Layer 6 of a small transformer language model trained on English Wikipedia (13 layers, counted from 0, width 128). Numbers have three digits each and are written without spaces.
A neuron adds its activation times its output weights to the MLP's output. To switch it off is to set its activation to zero at one token and run the rest of the model.
A neuron's activation on a vector x is SiLU(gate . x) times (in . x), where the dot is the dot product.

Input weights of the MLP neurons that the questions are about. A number n stands for (n - 500) times 0.00086.
n12 gate: 424490637605660485403625772332478605504443497540438504589427597528616797741411546630367579564650468420422390507518563471409648380468567523596367446732500255422722435624678457722681563359522425682377433601241476266511597724549576438644794260496529443649591440437584507624482621356539472529371393362698483460552635449318385554623443408559534538409615572253485511771372464535524562496453
n26 gate: 369503575201576636576552524407531363700360345490308583300704453523519296414721483699583280433673480507358483420523549517736447433312369437632623425536486597607471483567434641417360500570448527458607691432317529794476480566413549510529627425357407350566350490714540544356381397398510375585510463627664513582441566365467407583487294399563515431566282466479486721497669647580401490672560
n35 gate: 609410411661866528586258454524477583657565504562434587561544354470467629579276347572384508531604451418271660564398472468455504417612603543270252473627380512386702330420354368574636669508421627656340410423432335450403704826682608811489519527446590465463519417468628435394504422654652569639435274484562453248596594716481380464775504405470516370582552190420516751618378461721377426508581
n83 gate: 649483581419370535407428438474604561743597397469593352463517548450696544669514347403640431456417529575493529410533238458636714334415427507526719346240672541352515426438461500500317644359289489637646583674478714700530438464565610486571478353445410570193475355530557595478518549312522496625460658630629483652599489594478604628547547883754433439384707478435237642686449641661710521530435
n89 gate: 418575588454363508525647427519611350259427337531566374704425584571417601479416290579614614533488281419482677504316647358581512356489568287445326307429534593504600361449344647581374579424444712750503602449596646695504467536637511440546459522712801504419264471523482666525551398705518460460416271437226350324633366556133504624514477551397676479608358416485356442573428393646514444583372
n104 gate: 500469437527556481407451386350530561485706400545511370515483544712651790439577303766471500547234634440233438622377515662562467638574300367445288463493638767536442249474564526567370421538741132473269562430522669570493507364609603373472463404566590533504417435530468547605452723456445453452320372325504545415168350519705618535464429343611500550601411430419470489504467493364397419481235
n118 gate: 444677373674568446439317591568524554603504473693707438453500752592357582446428492454846484567540274344410672581383362387641438547591566551563438468489635532679334362168442420568568404488371626545529456560604492452452370527504042413542496382346428445527485519577319371430425513452609594306177425780500526417640387488442681872403399578435171531303331587785647473496688556388619511410455
n168 gate: 708637308409468522510586510465507466547350470569605486427248476459751668507357366531534456328237682546421562544435586561401706544503819365358480615789370425373427385386297468507576578417582625507542393510571523531331510534596446503567468479545539493557541373425446452627490481476548534754594022627517487521607698667361561497422596507449742594610500434547576305528607360507615346532451
n179 gate: 651583749570457313280500698341521420441429363603500170560283327500439723521706388247410589419332409464528363576577310667530532493475357448324583585503562298448314631290483371435439465518554465518572503511579537593421493617451391626537428316326637496702531382555700685531549571262559528642429359428475454607351586514434655553445346542497451401374545301563566695609381479566260463471500
n191 gate: 554434575318511463620329366572607535352470548530336483606444521524419472497460402694603507567293598432539637472577380485589788590454755569553324465609364551329500355181617614464568583317619709603484523475545520625604677417542760541724400504408471518329618455423593479556405294436713707450694560740475533528517615713472345470632587651500595182446593365526537723409525382479510364423512
n251 gate: 385609461561487200450477581582575595358480494588497271384456371538408446412574551617478591378223538579404625601446630623527576666712494356487431600672399702503629545590598395539534377336616581335542485493427407396565539443554447488615611299351451393453373707289412561295639406393433583678581432641562606419599619642519484591662662439387396412484352412398507548667506497396550488657565
n12 in: 517458427395249395623645119458336460266761557419354503620418603413641425460543418524731536633345510573565544430351440302442565706403619646582295785517421419507579500503426580409444641578493627125506490407607579479403696470578517480444500541372570359443658618482480517510589330251371524410569531413359490590695440318453413542648368551507537547535513465590482436322582535587523397496470
n26 in: 550568527348333222602585431466590584490510644425400584378567454397566389246478405506474572474344367667552412561617752385604515506460389402533506375564497513591306480359516553470579390380412582637323608570452279457560388410435650617576557592311547364359542393670709614598595833523536696540533576350411528546551517419468616438432412284692454462547503354327425467497732606484558643449561
n35 in: 507531549500540610395386409370503378322414715565497529497444503452522574500628468443513524591603551417539694487484315537627478709641577428578430559478561674506476461529411460596594369372447500636319573287436416549711454452635743447412579523245397497348631747527570581484393299693597293595425546447428598362453626643793475580362785455598486323576490556462382484646552405576481553405431
n83 in: 457565528441387279598687503507447486302246507546581462650365510510586528544507614425582515327606459613566580554565637328489328493482434419538687580534246554297463514386609482475560432319768270210513552205595400507507430156304351446718585486605518395520421503579394472314698445458472552318636382443419627409644304479582452523613526441320571459539568391526475534462452489330263450500644
n89 in: 606433401486637468497228304497538606723593392318411483513707554266551553592584715394520398557576537425460262421480455451564576670490430459460497784480525628463365436383428421390264414426579507398362592561573668497548737434530533653308634666636459588546533550325470533310547500442711463486436719486436440367448565466526490506387460705385486353445868493479574563480607415474484510661482
n104 in: 396641486256542543314429432570396641213742460687136463681477418661317443590454388497460593578465520490701476644659571412655603406617490481404416644556351409490475459558463303670546426546619682546548308562614680586465575497463374523602385270469538552483731513635580514429435561514510422404497660573448272293424507517380634497362467534427529600382470355489617382316476517680507361567503
n118 in: 653439746560387405360448346456580602560519308629369465600476313634445287511531600570619278575735383496432279553635552400409359507551322626529482673486425824589523489628475416540466500571621647620636466746177476438573435525543239548524365568634636421284454589481482425589471411439621372316432536482428510569645423544391384683493473479479200420431650543470612390404468435595695407816386
n168 in: 469503483461551525464514627343321674637468484654304510563636370549411503585742437637461633447455454697619318451556462503401384520587325537543389557655597339730584430526721544334564461676404510420571425517474586271446420555526565397269429396373483333578356582679829474734497564540556616554503573456296541416455466432376350500641596550390625497398477345654355563284454463526568561545377
n179 in: 520354543428513661570383633487411548538507314537414785497541412618367648481578713481602442380496539450542432402587487537263467667362494419523500529472524537356315725426563368553348401679453448480419451549414338608559493255368576581634837347376490376282564622281475429667640646487600461396425711540311424510369533380494481469494483335446510509470554497595551571364519428497648466446557
n191 in: 714531252538547500622588819315483613579469644534686574477560582471418552426497565490349328484615532523454311561438874557490614646483572448378455457535490611370573596493667636503469506323564563551555435583571531414493770513597439513639443701497336490503590743531384360474553422493559624328309566463517614692449654594596461596455518490442324701604570533466691402284608556468478525432517
n251 in: 429622369400494436605379405490622397530282636623484516494583573587433607488536314509574460595471541377440576453409533448577372584375484500262537646543576656650644439598348609903597438480568452675482366618351430423490376416372411430485629669605442449475373459566385296500525315334544462446335443384337595455457364364652444380506530759472469469526509420580516465408317471593583546447358

Output weights of the MLP neurons that the questions are about. A number n stands for (n - 500) times 0.0018.
n12: 404368344973400312570329647369291523569452509315441384463839325653395446210329416411595369570516404385223459324517374654632500292585768668698555364259683649516440533516492602620492331424417583535491488432434711558559371678331427554473205602482487438561484504335472671608479441535553643318347395527651260487577592460516383700276511470533484401233488438758326087504696301374504584533505
n26: 412357465585236444344717587635518630721399336468713468496475424402391508509401598332552588602504488629660594411619462352282349260466623347619399480598680226370796571409480493301488528524496464588697436430470599574679079518433375476404655370500311751493546406251632376312555398716586884479636520327562549611697607526403327568360537708452641478500688363372413266524708436516357691591434
n35: 709470578862444437417629345365515585500407442557511434603541862518658504378530575363323404477540524393759492509294500589471407402434504332262416398467500746484526435434621470161826250336369579587367492384324492639595527600349747663401476488456729277733705466406358483491242484474569575628488421527315516393550504709355687491316759551479317778578053650347559636396426454573405729558743
n83: 595593285724360361685552370595512710378345187526492573414481664813652405524518555635770699447393700560292627555431774374419588318573594396616496734343633306619340296487665394295597286255650513757662390529555182590783459647441399565486304449477509444500324416397534500621504801406694509726496748523488615295472226532689662320273328311509301360357345348556303535669402358445425399655476
n89: 403746379431699619500716584287348413459598285362459714546341549618424479459578347521441571572423451399258450684677636631345604280449651458621234336446474487721309429613593423382631538645349589213690548545701571823477623821368438479657192711296508462519624608529697703474425691504405397586761462326558808626339356450467250752460489388292393326668239518631504485479512492669423792492551
n104: 185740549599551460425447648892345495577225529281732729434520593485451491654536637517777681579381513667337474556416657616522305670525650394403540491578432423281391496496602464482212377675416531639462718414566592136660408427620383580500773365495536377422290305219556269306802629159224469647447397447476382400722467329208329415510518518655231313173456651544487717660416624474569542434549
n118: 598500406582443568939532696628476374592574403576656460612746486355473689710329371780286345872281738479610610305361285683838716566445482279210532532478652679549426465553599340426421656645561604434409572478367370588569272648716711486809517553563387263720590532434162279467647682477566664548473541587451589338387595514478627332637846587252636481364527634469815684419466545539677376433749
n168: 622761609621673388586550380335526455380544375382343471541526292491558574791483430432713487372500278538285411369332543452427660650565324487418391837354285353581487553422748782675736312496647711676518325731771308405473550613861573384379457650544471217561547433547265335509545570586488500377406533594466168653473530306600550496476369580289319433391578329619539572326380619625406579545751
n179: 594233481765769590662474643473703560637483232610439521568642613409448376630597637400436410299447348543605529291687491496318461471408623327670739658584557601356447782504513457695841555379433461643596468504391368634458262194348341349295589303647427619543581421403363479549547532589329310655607789171695679610575394692666275660680597674470425481816509441406216690676516440475371386287519
n191: 551224463672411500462475641567583463426541422517519416320519504650534639316561271558772695476330549682526488294630742385308798400504366486550367150650526289629574475467436654509570542483926288615505460484648378363302571635293545534472872517654343450609600621696524657425742452640504312554731615272523448404422535351488353234278282414339636564364433662344440500119317433381604500307621
n251: 379533694504427635390393542350478646579595474456250419622507405286340553562622300472496795500461445466792536574666326508661592364344354808427330529677688629528613384540582385403674399335363754551255369512340605627402458329560564500269616632535578605556515279625653692619629581415492496443675340800537276428669305531421350439624457446574332319330476117529508524045650382524504639618608

Each question names a token from some text and the token that comes next. It shows the vector x that enters the MLP there. A number n stands for (n - 500) times 0.0051.

Then comes g, the gradient of the next token's log-probability with respect to the MLP's output, scaled to length 1. A neuron's effect is roughly proportional to its activation times (output weights . g). A number n stands for (n - 500) times 0.00076.

"wa", then "ve"
x: 425498390562539403541688405523480493460674435327355536537349467718632500431491583407372725592777566513342360639568471852617654575260563541388526718245275649450555494539547577368344442590573391512675582376269563364593347603375436130357340339572416428488379628590528426300407331363530415692602557209481524512499232467507814480513381622396609622445297275732476388493617188290573534312643
g: 629812685413509418669486486436617520520479597655463495295498573688290502592521654563635381633534463548363393652432445491450542477264381596413495469662651232531595397693644477389463796516455463630487407512471413396611694315448363520527450523607370636399393517691546480645353713322669441457748446417476483533590328416510700471547494300454432377576592452441437522637283648519339331492565
Which two neurons, each switched off alone, lower its probability most, in order? n12, n26

"98", then " a"
x: 314621364675736381550546660607543652424517548492376687287449553571559414405567630591495811515766517270555426535313636826591797421368414681529658511426309553449558543480288471490368333694126501425465638496456453293625490330185484362618611322602438645362514681391613405445531333698499366383618489511623438411446209480453727514390362548443637354331493368578483467419587649424675545378410
g: 555487493700652516555610384402652640676488613341726487529433497279521587434485622613711601379534699550342407546758412417423388535634498598395436635363459579692395617637603493530542502282364562399457283480396305496698353382532494647336381574518651333419814443379537425498667460608505616389287663471674276581412465710315605501468473622611528625433394470577461552387597562529537429457552
Which neuron, switched off, raises the next token's probability most? n179

"a", then "st"
x: 395369473416407420637601453483489617641661540581485465266431588453445366498516496569415711496772545595312524524349450701574764395157562449436646794494298647109644359600387626463407662778505496701466746614532516266546624394398601314609403418465446291519522385472508654589471502534626543506392404462597569499548317317370558324379480580428748446358244264610449667536493178499508402188721
g: 343696516654548680558390486458332535477536313381720549525576602449540599546433655665478637414317506559491613389360562574419611467614417390277546467143343773511471764467554611547376679425442544419760566470707497379517531419552329494618523426362487406554461488557468378475534680236492594558460591546619679389482582437599501440450546552395621459656552457673641324494683657410450709298363
Switching off which neuron hurts the next token most? n118

" in", then " Po"
x: 451638654639536359528680408632752261637733638466554458308376562506479435479576650488491629445776403640456581475549405807574620654354612545395629585334400584436515376518495506238225332659403451520389682517403511070665598395489420239625529437551362415465510549309612422418567331572687568600589372198503516478247420556531513399607427560542759467239468494616589174317619324509430689424708
g: 400419393428716591473448432480487528585268371432442322454427560618306333393404458410720515539541544624606481504356479387814359385592556583525590608578338783582734168537500584481434434551496566469430486518403530454529376540447606542313522324569518325540530442362549583392609622363537906664544461337468451701593723590543467455409564479668243485602553578425425619518520609535593503659632
Switching off which neuron hurts the next token most? n104

"ford", then "able"
x: 418565384499401362667639276551495431626720366341393454258398497630373381448489525336547780569807616533358453525484380714434759632341602736195835578398380650378617583528645485293350491520558332860354699539538460230496295479532448310649463382425356446582635672370539364454306441527531499470542467473751510481619431449435613385204453496620530386531526545750417284522756562416686471360764
g: 656560594511386550276580391572591445659439465551589322467546679526496502439433475342196433497449559555405272598595508648633436650581387470601481479550287371608395566547609442528621413514505662537516261607422502640565189480672395706668437471601801271349448310366528391486649415588471346745544479506751594486527462609506611564596566560470476373475483546605532427642614426343425303321670
Switching off which neuron hurts the next token most? n104

" politician", then "s"
x: 440482550544510183596522398585477548544631492440494631345322743632376339382319528359428684482807565584508318549549471782417889618416581848429533580505367612303589599474508535398289471524319522652331493358417448273513471445460545406401367450502361512594656776356636360432513303751468250363430469316518706539449397505401539501652421432537699422280522356728367451564611679245563647491796
g: 468663661282551434499570543724442433481448692502611410501476500698509503311375493471553639419546260378448442772340541674574746457412297417522448639319321368431440411473578515425402560553493260580506548411636461492372472449445383376567679713291537676388513429452768609703526535612587465372412262565392392440301460531576309355401482443455422644493513620609551523590511459567681289643639
Which two neurons, each switched off alone, lower its probability most, in order? n179, n104

" Pa", then "ra"
x: 540432432580460421618624326605559525573597418376441389442259466554293450550471541421372564396821476502664504766498519800491684642417539492425623778329267645308672465555464499211159626642547426845568386439464467219470379496404406275535582348476350624512762568550321574422448451494418583473625707230590676344403583446350662441539463657482783474351327203507435393417653449329463534276634
g: 621478568364602532409577422331682577291420290465353440479358607644515471393412606560528561384483480569648565484688349549484598471501612423648581810647211475540558541616514504535616633440676480506504572544384495582498570404657406308781386562354418557578476519494630607395324646552433336461586407304554513497691522734375446219492545638672376428396774498480554491817581622540564554624535
Which neuron, switched off, raises the next token's probability most? n118

" the", then " first"
x: 458527685685493399580731391538608385530642628472446563237308586521470467517485648520562740549681420444593385705388411707560795682373572596340518594352435690500493409460250717425414451555424458638510533545500597275809576569331488484550432369336413391508552707331688292413360300657614397340678564127485430502601382507491666450601180665470616524438534423632448516420656439500511577410482
g: 711689436411596666576553483460606513477514378533393596502551438520755361350779568615713382443590497587504690647680409485446416436626618364485200509605569408661443405463800358512745530307403596518626697396477597557579745473473504461436456621496659437380511631538494538410486545473420302544640445398423534654465523474431526560521517409361640703469582456473416564532557418281410363150335
Switching off which neuron hurts the next token most? n12

"ent", then "a"
x: 267332420614564298541614209418390398585765417654432579592383581686413398484545496594453792367792405512541690533269380756436784495277530552323608505498268627401584417558455478506168422585057265587234630441532415180558444471258440401604560500399412409640488623568646416546439371954526556474481394358473583536650517403514642604373516601504635327409341394619529542444574442421488451377616
g: 655456549599665605555478342520524397556312439630479496489602604567545508508450423695539553545456387582743499428494466751718310596445411439432649327417460558554377485603565366241509526508272637560505460464412439712598260733722400681544427493373497404568559395540549503646327471360574467736500416128537501426550338469643683608343628737480412439418543640576509629632725400491479499498419
Switching off which neuron hurts the next token most? n35

"ra", then "t"
x: 514348494461486392601630559529560453377838640651318536336262440587540453427495564434269609430769455468341308578515602801550864376210615652273685658467337708506530337648419628471427594687448436899569475680500458305587508585443470400489600332509208623384695537514621638413597469592474611474369352468731553436345483423436691397707394626526502521551362624706526621556577675348664530395232
g: 584383453553425492547605215321429431290506568279250400579444316390407503470419508502349582501924431387660633508556421411417235375736621469579540498508427525827403625480381525691459548524433553599505602516374508308445436647578490536378305550681414591544456505597567507430519443402413555554457398483468543689489786571519350380458550507538579639415658558713465496558551614516239510363554
Switching off which neuron hurts the next token most? n83

" made", then " this"
x: 573413493580436380500845492533541269598625449606659560332363517567381433279490657458471638463687368445489383622411434629601767546222595651519642433285463588345642544598320539310443341477319414611451315499654531322659497346546559464604582469395483255275589655343840252481422342593460355510441404252403683507299387467392692476625392615452771332380398350662380527326728282411568663350599
g: 507433531466518505322470533737597288767345685683472635758521423469277705390576632400496605470423629463491635525548543737547621419512355566488427512599540411461515657607406510491606705461490349641486623582393639398396611515723454641442650531845476404605422526442367535553398530621452754547643438398439346460369432442537412437412538524691421795502472417350645524470535563506336478772470
Switching off which neuron hurts the next token most? n89

" 18", then "96"
x: 450720400500595358708474443729704622543505525501580804258290590645572439524399537560450685466755604412437536591542473901520641612310540655336570670505601708402520465468380644291190438696323513634310470510479479442541487306315544371621580481560388574573544608378699394446468410645402433554337539333541483385502365503458473445349255643461696294382554316787475435379591482378583460412919
g: 527514380342453475468419444391360444485306688558497579434519311476412571406545347373507672524743716673624459538475601652502503576418611494264452480657448616644493627641414368552400579693655619497391500510495628488472445368845703706505404451524508489550458312477440488359514479551572490673369343509372592499445622113513414253592473535479640468471407534593745721529728408654477367430495
Switching off which neuron hurts the next token most? n179

"en", then "house"
x: 350521361302388307520590363507579607608732500614560482419371745685408609458532563584574725518675434472301532487454273752571801550546703634339609539243294652389798387588534689641359345576529392706673694483616496498482220470234457339479502487374480419535428623624682373626629382621458434635459508288619623492467338215482629685478393720559683502431620314815373399400481428534574647412648
g: 514519358531511556518750490514513445640548556513615216494470199636506550409738293562415321571578512553581544377601381380473409484583550310473350402554474649379444412343716585333397416445597605612514551670546244472480323382369569320492397484613526673573656687417377524558716481569688413606365486520669456636469470350568341677576557487614456696593551689479605716379318526611700431454449
Which neuron, switched off, raises the next token's probability most? n118

"per", then " published"
x: 461698534574627329559639579456494505477639530505443426444222663629506500688441621403522699474678416568439490594489395690550854514432504733350562657378536712608649437732200683215470492534363267705462505532428543126571472525214459460546678398537567481443553575593766415592331326568439512460344434284705620371462433121497688602529484474459664414375597679630599249359690488293613621494484
g: 610387428501343412390408473296502593512357301520519485405320470435512509541900465599269320477510562541524571380570476451588420670502629460450398424703449491665584525390445407305506377472456593475655791492632527458600642524685661423475277433631614504377419760583540458427577341592249537526566363434453685573389658740611401384683491460475730439471486518485738427460413715402445453555523
Which neuron, switched off, raises the next token's probability most? n12

"al", then "."
x: 387437537494511288583725327562693496518616600614702534467267835496518496594310617483357705463757456372435449624548549700522840474421649588296537644370489592431671544764368637526334623600629298735463653680535581650563610599438406573460576520439465500477349495325705350642571406534679470886437439365644558542441317376571839356558489610344650448382631422666310332356530620425584547349796
g: 481479605691462548697569636447587493304499571536606501425458651518664250477220304547482519521593562547545504544360406529405222516748480503453389708629488419306433515420456363631577384664640582623700307501459505630266559519257534387511479514412368640440575546610540542519536410601590437602431816396516489596479418334245521613454498500361569221350475394367431404707339519427415621475395
Switching off which neuron hurts the next token most? n251

" lead", then "-"
x: 528585523406606308486601414548403399480658498532634484355310570591443313549351642208537707481722455301291441671393400865586688778451639657323593516327423776472678474670359598298416621564539333688705282565628328130492502406413397411593438454492410400479552563314578271485371464644614385622511529213549544529460206484424430517559387582328682412508512344590537390536651374399533800503459
g: 555536488551474432530542520701360276505670482642385449512614561494518384405545569639571477765440511499650407701428566448700382247438290482538493541584724622417568511550552676239695591547499460719787539507498380569454456475394516378727587414560371673526399588442484629478697452705398512564400735467443638586386378615470416686353513493566385772351553614456543421513586680568600738622476
Switching off which neuron hurts the next token most? n26

"w", then " the"
x: 458368359559518271455700574557636319689593516515494521534377660726553640418504721382445655660771408623451366559458404745434624699298441454199611574444412611336677449456384557604365409575346424619630525510609570349484368539587481219544632324504504218499468610354742385478302285556456461665298344305551513486488325214428754386506369720418588410494552568821513484634661527417716715424402
g: 520566426533628420488459517499452595550703586410399496439473406515405471621415640491592605574479459536525524455497769464602648523337591678284532664695294275480508507507476495395531680500690630390317627203461637431250526354677328479538470435692458671438389330281415587532378595516525488490261453295584431594651385505489408429486409625714375439563468630643624594478626340561695416806480
Which neuron, switched off, raises the next token's probability most? n104

"ance", then " pass"
x: 448540546566316251525655226527462558426692540496518390410421717585355458534498564450529593441820461274463501432430623688545830678277462777222706393477203599358455449551378749421294532567277394702352350466724639477469558376294368493465787319465471508560578683330549429433330354606551427569514526450755520414485311607443670362452480577574598350288441505659449337490640484386562749349614
g: 393536504679454510674462368439479351508495689478584697571527477479468432364536665716714305578670644603491562647318490320379333291497521543616388441573493601461542586212413439571546546710638517470500676357362501476553505821388478623592558371642338623429457583555564551363554425281455593551294621386512514413376527591654523556456449496541227542588728421607337549771465392584367471339445
Switching off which neuron hurts the next token most? n118

" but", then " also"
x: 465474544545565282567774479522541436625672479402583357358405392286430370357348551622503727498661435400549414541620526766608651453397600847204553374357346779399500636561395498405428429669458452660573589566587588537606550565626479595608627330578481266566631698407632462383492349490454528570440469439440446405413301522399515508566211595500698446279435167774603578324782387307543760408679
g: 660430396368715408730598513463324494455498393548602260394444435464437487448592305520568444502696318572589302475356592457479579300462352300605258455445649624498518282532283567467391408577460415473553512480563642514541518582432511461444499339610239749555656463751391409440525467347530718677454497588398573575606631724454301443522529450115584506653510526456461536614623577371590536536435
Switching off which neuron hurts the next token most? n26

",", then " Republic"
x: 563450595488443350533752488571733493686603505532390525295469417501532383285342619734379674477785470308560411523487518724474712616408642673418779591380507559393479383611431501465221355615431399586547467560487575379794594478425321422586517388587405446558575546277752430520529358537522404479405449441685469548294406405346558521547111690563723315324483452716599505441762447423549439486532
g: 385566455559453601536510429726409516463444556502555579287644400443565555789548505391406489730443452466598629543539368612476490532468330370724190352551380446630642536673449542593533141434579382647674519525489466607364396653580433729588549590407447387514372367443499564553645559663488628359426665326209678511408678643695592397394411472479449604520478516422703408519344336391404585561506
Which neuron, switched off, raises the next token's probability most? n26

" Ad", then "min"
x: 459449557624564239411571249502569350540628240299379465542362433632332317689510570307539619571713544353552427611335327867512780671475502553430401772375332650515611459604550624260390649589693477640528594532457392038567551523407449195604477387455372490445771709406605591495536451501628437658505464391461698425501474496539627524457426697444718266502621286690502514475640523340436676280476
g: 409609589454473563670682507548621665510412737554449240466645269486475485501675477475427525472502679750416478493502447374619852643394540549599422375542397471327598566605623632620515502583671491435538435435207359499402478491538633590439454540543382429605640619451873373461586778588663538523503620572535617460485487481506432335598336429553547474322437572509677680615393661600587349330597
Switching off which neuron hurts the next token most? n89

" su", then "ff"
x: 398567474610384323465751456679720144496733472306445401468450638590608274442513663527305518583831406453428209482477614677546704582427703518367439542412264580347360441339487493321358562656493426509541453365445590222589500528545447209587421360494378450509454716371545471252572362390501597608439474185444733519326267486262674502549357592520675577400325369458552476484488601192647636433691
g: 260530426592262525427585317334465676544552802541481542487496444501456378302297417487477463599401587513541487496407514551531665363509617521302696487658449427374571517616522557624405475668446419201241445417431352494487627659451450400400470717647361486404535515628697463462536453457436385560273532548392638157597672430350558482623466608665466536396618402294603531313409478383414400471312
Switching off which neuron hurts the next token most? n83

"ver", then "n"
x: 388570576521786355621804274458529604471611684549410415381404592627459452545464703652523581485729538451224423505551454736702971579459503543295672597247583717292616454417415587445582518587507352729476768309551528419477494488315610523491640215493512524409494560433413344473469309699407573595577569307602619383543243178540537520450562541330678530490559479699539611264538332404497387508613
g: 530539543633641417520508475595355407397492358436321595403529239578436548470236539546527636393447443287789318505472924647543727474490485436303213540564430501519443685457426500647554423592566361532634727525591529473426582541516624513533545496435494580395422690489540578525470623512447443417511552383556568490542514528716201305597379490584594385660487515831411660677606615554513505558545
Switching off which neuron hurts the next token most? n26

" ", then "mar"
x: 512470599568460305581702315754669294420654449182625502401268691712403584559398531484484674492838519399498380603607361711627710598269542377431491618477423709374644423401443732282301394652481433571646503573432272387538470178373702213508417405450437416414484564413632295513442278623545420609436605383430473430441384528481621604326372723479650442371477363644545522606650423405423492476754
g: 530455344345584418517628545493380682543430613478389312636752595614391433567372472277294447394370429361330453621516599533513519490615535302470417438414368707345482676631557592372413385482403525239367483624568454338567339454418490394651452479478370344485528448649358643389426291393596706592747646464490778553528462500442604497711468295544656424581470656655504336596433522303656447495428
Which neuron, switched off, raises the next token's probability most? n168

"ter", then "m"
x: 406650571448441302524613199403559485523768664337352557413227610760433464527439550548362573458640449532502660496463404703568867553180642647385541500464184678375561494543269625378529550630353353603390514485321461316590365520410763499451703284362254471554870558453706454421360315566628429508512479372715562417427471420384606654489650677381659243437588493705501449543513532410558412487590
g: 594471585576590487540528557499538342569307522336619586645518275440622473569475631553444496366404496213880403493423346591502442629456510329562450467439241480650654430275480656524620554643506524334521775385500431438628418759508700474374448490659428456602456611635560527386695636394658554308636551335457539390551567629591625643546558675520521393536369609497466777308457582524481481411367
Switching off which neuron hurts the next token most? n35

" h", then "air"
x: 649512451495578437581677515685676297538656599271513534368229480566326483382467596484477504457871429474453338601257385760556625546338534453402622375258236772461571632458428525445267355681558400603676213451358446210806410529480635278454378494494419423573458688319710441426426302683405524548461424351524624483503295468269646604541581614618778365319507299572533550493625498420535641452616
g: 338519691380566365344559311398609511378650444541528687466553423628461469566519508640768559450513403539511538512557447523530450528536646424489636537500427349580414520284677606645620335445365495385538584691446378556456234380632558259743540496270705443351497455539410337642650633697449494406514556337538422624728589450443718760523539546528581425623443492455535160413405560563641593544681
Switching off which neuron hurts the next token most? n168

" Pro", then "f"
x: 614564540658553207489713457712543480613623420455399406465374533504433375436534574527355702411709626344495477659450476794614718585309569539458536536610369743391727374578423496225433650674330478541579416503579523160520559546430447696490614470532511538435587456485630508401519394466431638608631362260613743385344463435410405360372116717440841530446595353589499473443646492328424653472739
g: 585467515543416491667493500321481585508413588527611655595510562574574351321246554553478615754277615336492400484534492508464450413258319566438624365467479457337452589447526718481499529501377555630265551738662616455709566450495398414646424579563434564416267409569470565596375433459177387173314321399490480403507619340711527667502518661417756488607570494494585388427455456609369567482605
Switching off which neuron hurts the next token most? n35

" f", then "li"
x: 545363537454464233424773312724644312487720300386563616442323620528534493463494582708510544414778442399622340737530548764623569557352503482341560477319262704370642522613507635358458440740526306641548463394404488194587282414645573278369390422303442452632563651511584474333509407480552427557483327334426763502543380466409728696434390596458748527224527410710476496404614430246434614496552
g: 707429665675550479625417476464560706533572752480629450712493604392589383612355440374212476452493453303296529487627482567556542307502484665359340578557466391365431368512476673563217487568651631522624447514568620339540679313521416350619666450386488507411387420585491498472423412434496478407728618477328377697405311372362375789443448508654432579592580498560442398564478359405625625299563
Switching off which neuron hurts the next token most? n83

" se", then "x"
x: 477457613554651250477688375688591277650742365390503477321459475492382406530298443424422527355809520643520370651425644796644675526382599537470662585456307725242595423597427638496353537685454483589735496490467412372634452523510559517432472424489554453613697587478699472394537329567549514773544501334337919480436275398377552633576252497559731469297491281713473543487612456317629707547741
g: 279302313300344672560494455618538476440665440502378898406426770431444595599449413475522507374450482511620361587471652575443462444393421693535348471381354624620469775452576530439516469538413603275439390478605551518529466399490496494334567445428412567521314389454356690395737408475217596497520709326521497304549595580485302376598398596604324475381384407403509663655551372494558584484417
Switching off which neuron hurts the next token most? n104

"ż", then "y"
x: 504415485525683360624551674473372653625521433333564397426369358713411296402382526446477667402739442593619425506550413689438695601343528396406620597281193713439706290635538697221277425668404393668810587500430490511551538578220458423611276463538394599650700649442816449586537415456571531654393502279512806403502280234471445454369545503464678376397463193563352483493755415345529750351596
g: 543574557524249621341530397565501688413526757575500698339477572308372385493624530613365368570480487720556461638627578444476849493399453457551681552365471752532535403620614567612466622557481369521612508428354327522387520663377247596674511385291584691591430489557450676434248495420485394356463403624630450427728517327608558294466432446562533496484491416554441652618642635621532435336422
Switching off which neuron hurts the next token most? n168

" T", then "ow"
x: 511297534612552313500727458687635310635668434550355537580313519592392450397445473590448632588747508388460524860454373745602656621302388385389631491377300648434721629596384614294458382700456260563613369476723315325498584649497414377589433399570482475479607658383774557400460400695455413489558443263672629440543431408357498619377301768540760480427521299551445518391808327395421522409487
g: 556365342408510359657542710419540484493274575273490583663283524711437460439668649573548429328584499398480443448169573407344442425733431362530456442439596378599496501482418587382292481533577417574372478698346553389639489297504567428762548360347505641605277509428507347430507453571533461397376371394389333489765503497576549464463586508530601587470528478635512550407722561801320529326556
Switching off which neuron hurts the next token most? n179

"age", then " of"
x: 387511556560703150641746386481566608575720481484645495500197620538224474255433505492343708434803461397459286461361483848561854622415669630432656626384341497530653570508275724562445423512421384738272365431600511327577571425342519530465528433397625491515485618471711356541355341710571305528513526426684470400418373405528642625667474562403634388424377495522386248444576521606523742424383
g: 498525521520468525391559430599765812520500438512414344575510370699528479661575395372344655679581441357506288343548592619432525456269355299414570444323381355539554456632498556362498607382346451611566430490456376418616529405521423426521442512493586323508626471445359543519460569569502700396634514502606678398742325381594610462481430621492677527371408432631624514116603570293445794671459
Switching off which neuron hurts the next token most? n35

" w", then "age"
x: 526478594562409258519657360627624220606654460281449544485474628458332412326336752402490581491825570417480177619435455754644645609287422439374528658302474811471595397454513551401365586610518402689572310502582585176635473498534612196306493437428572311602489725433635367381502353572572451564435393207589690527602376476440639416470446542425660376442384447628542615594704410183524695501738
g: 500750513429506379440359559539455783459665502828401639514720603507655613567220518495387522549603461411567338578565498505277616423301495453426414750452642606565610454440394521383241411498442611489635637548339415670620452436681548433618572489450465548370413467542478439470404590372425470566668585479503428423330531468497299524554517585506348382809421550503658354537249489500412579728717
Switching off which neuron hurts the next token most? n191

" last", then " work"
x: 551500559481531318587713344454638582508591453364567656361342675545554382596513589300412796413769348332319406627514540702558803657408451588401567550404467725440626472555330560275500540500635369564326762542756359176490397493310549258546291430338521394578525536397754279449440344722464352552535583278419541436477447471439514597729332637428765473444404224592579345465618279374472599474444
g: 523317650381683204512652443449586404380420397722491468300413680576601573404507482514730596320509545454508494522537478531551421600713517693413406420535426618534591498466730582631310553600365543359350540706390578372451470529398634660499451319649505750424489675797528526609509339503184554410658323565531461572382609555640531486452567389301490538366421513470565520502540502628443472194501
Switching off which neuron hurts the next token most? n83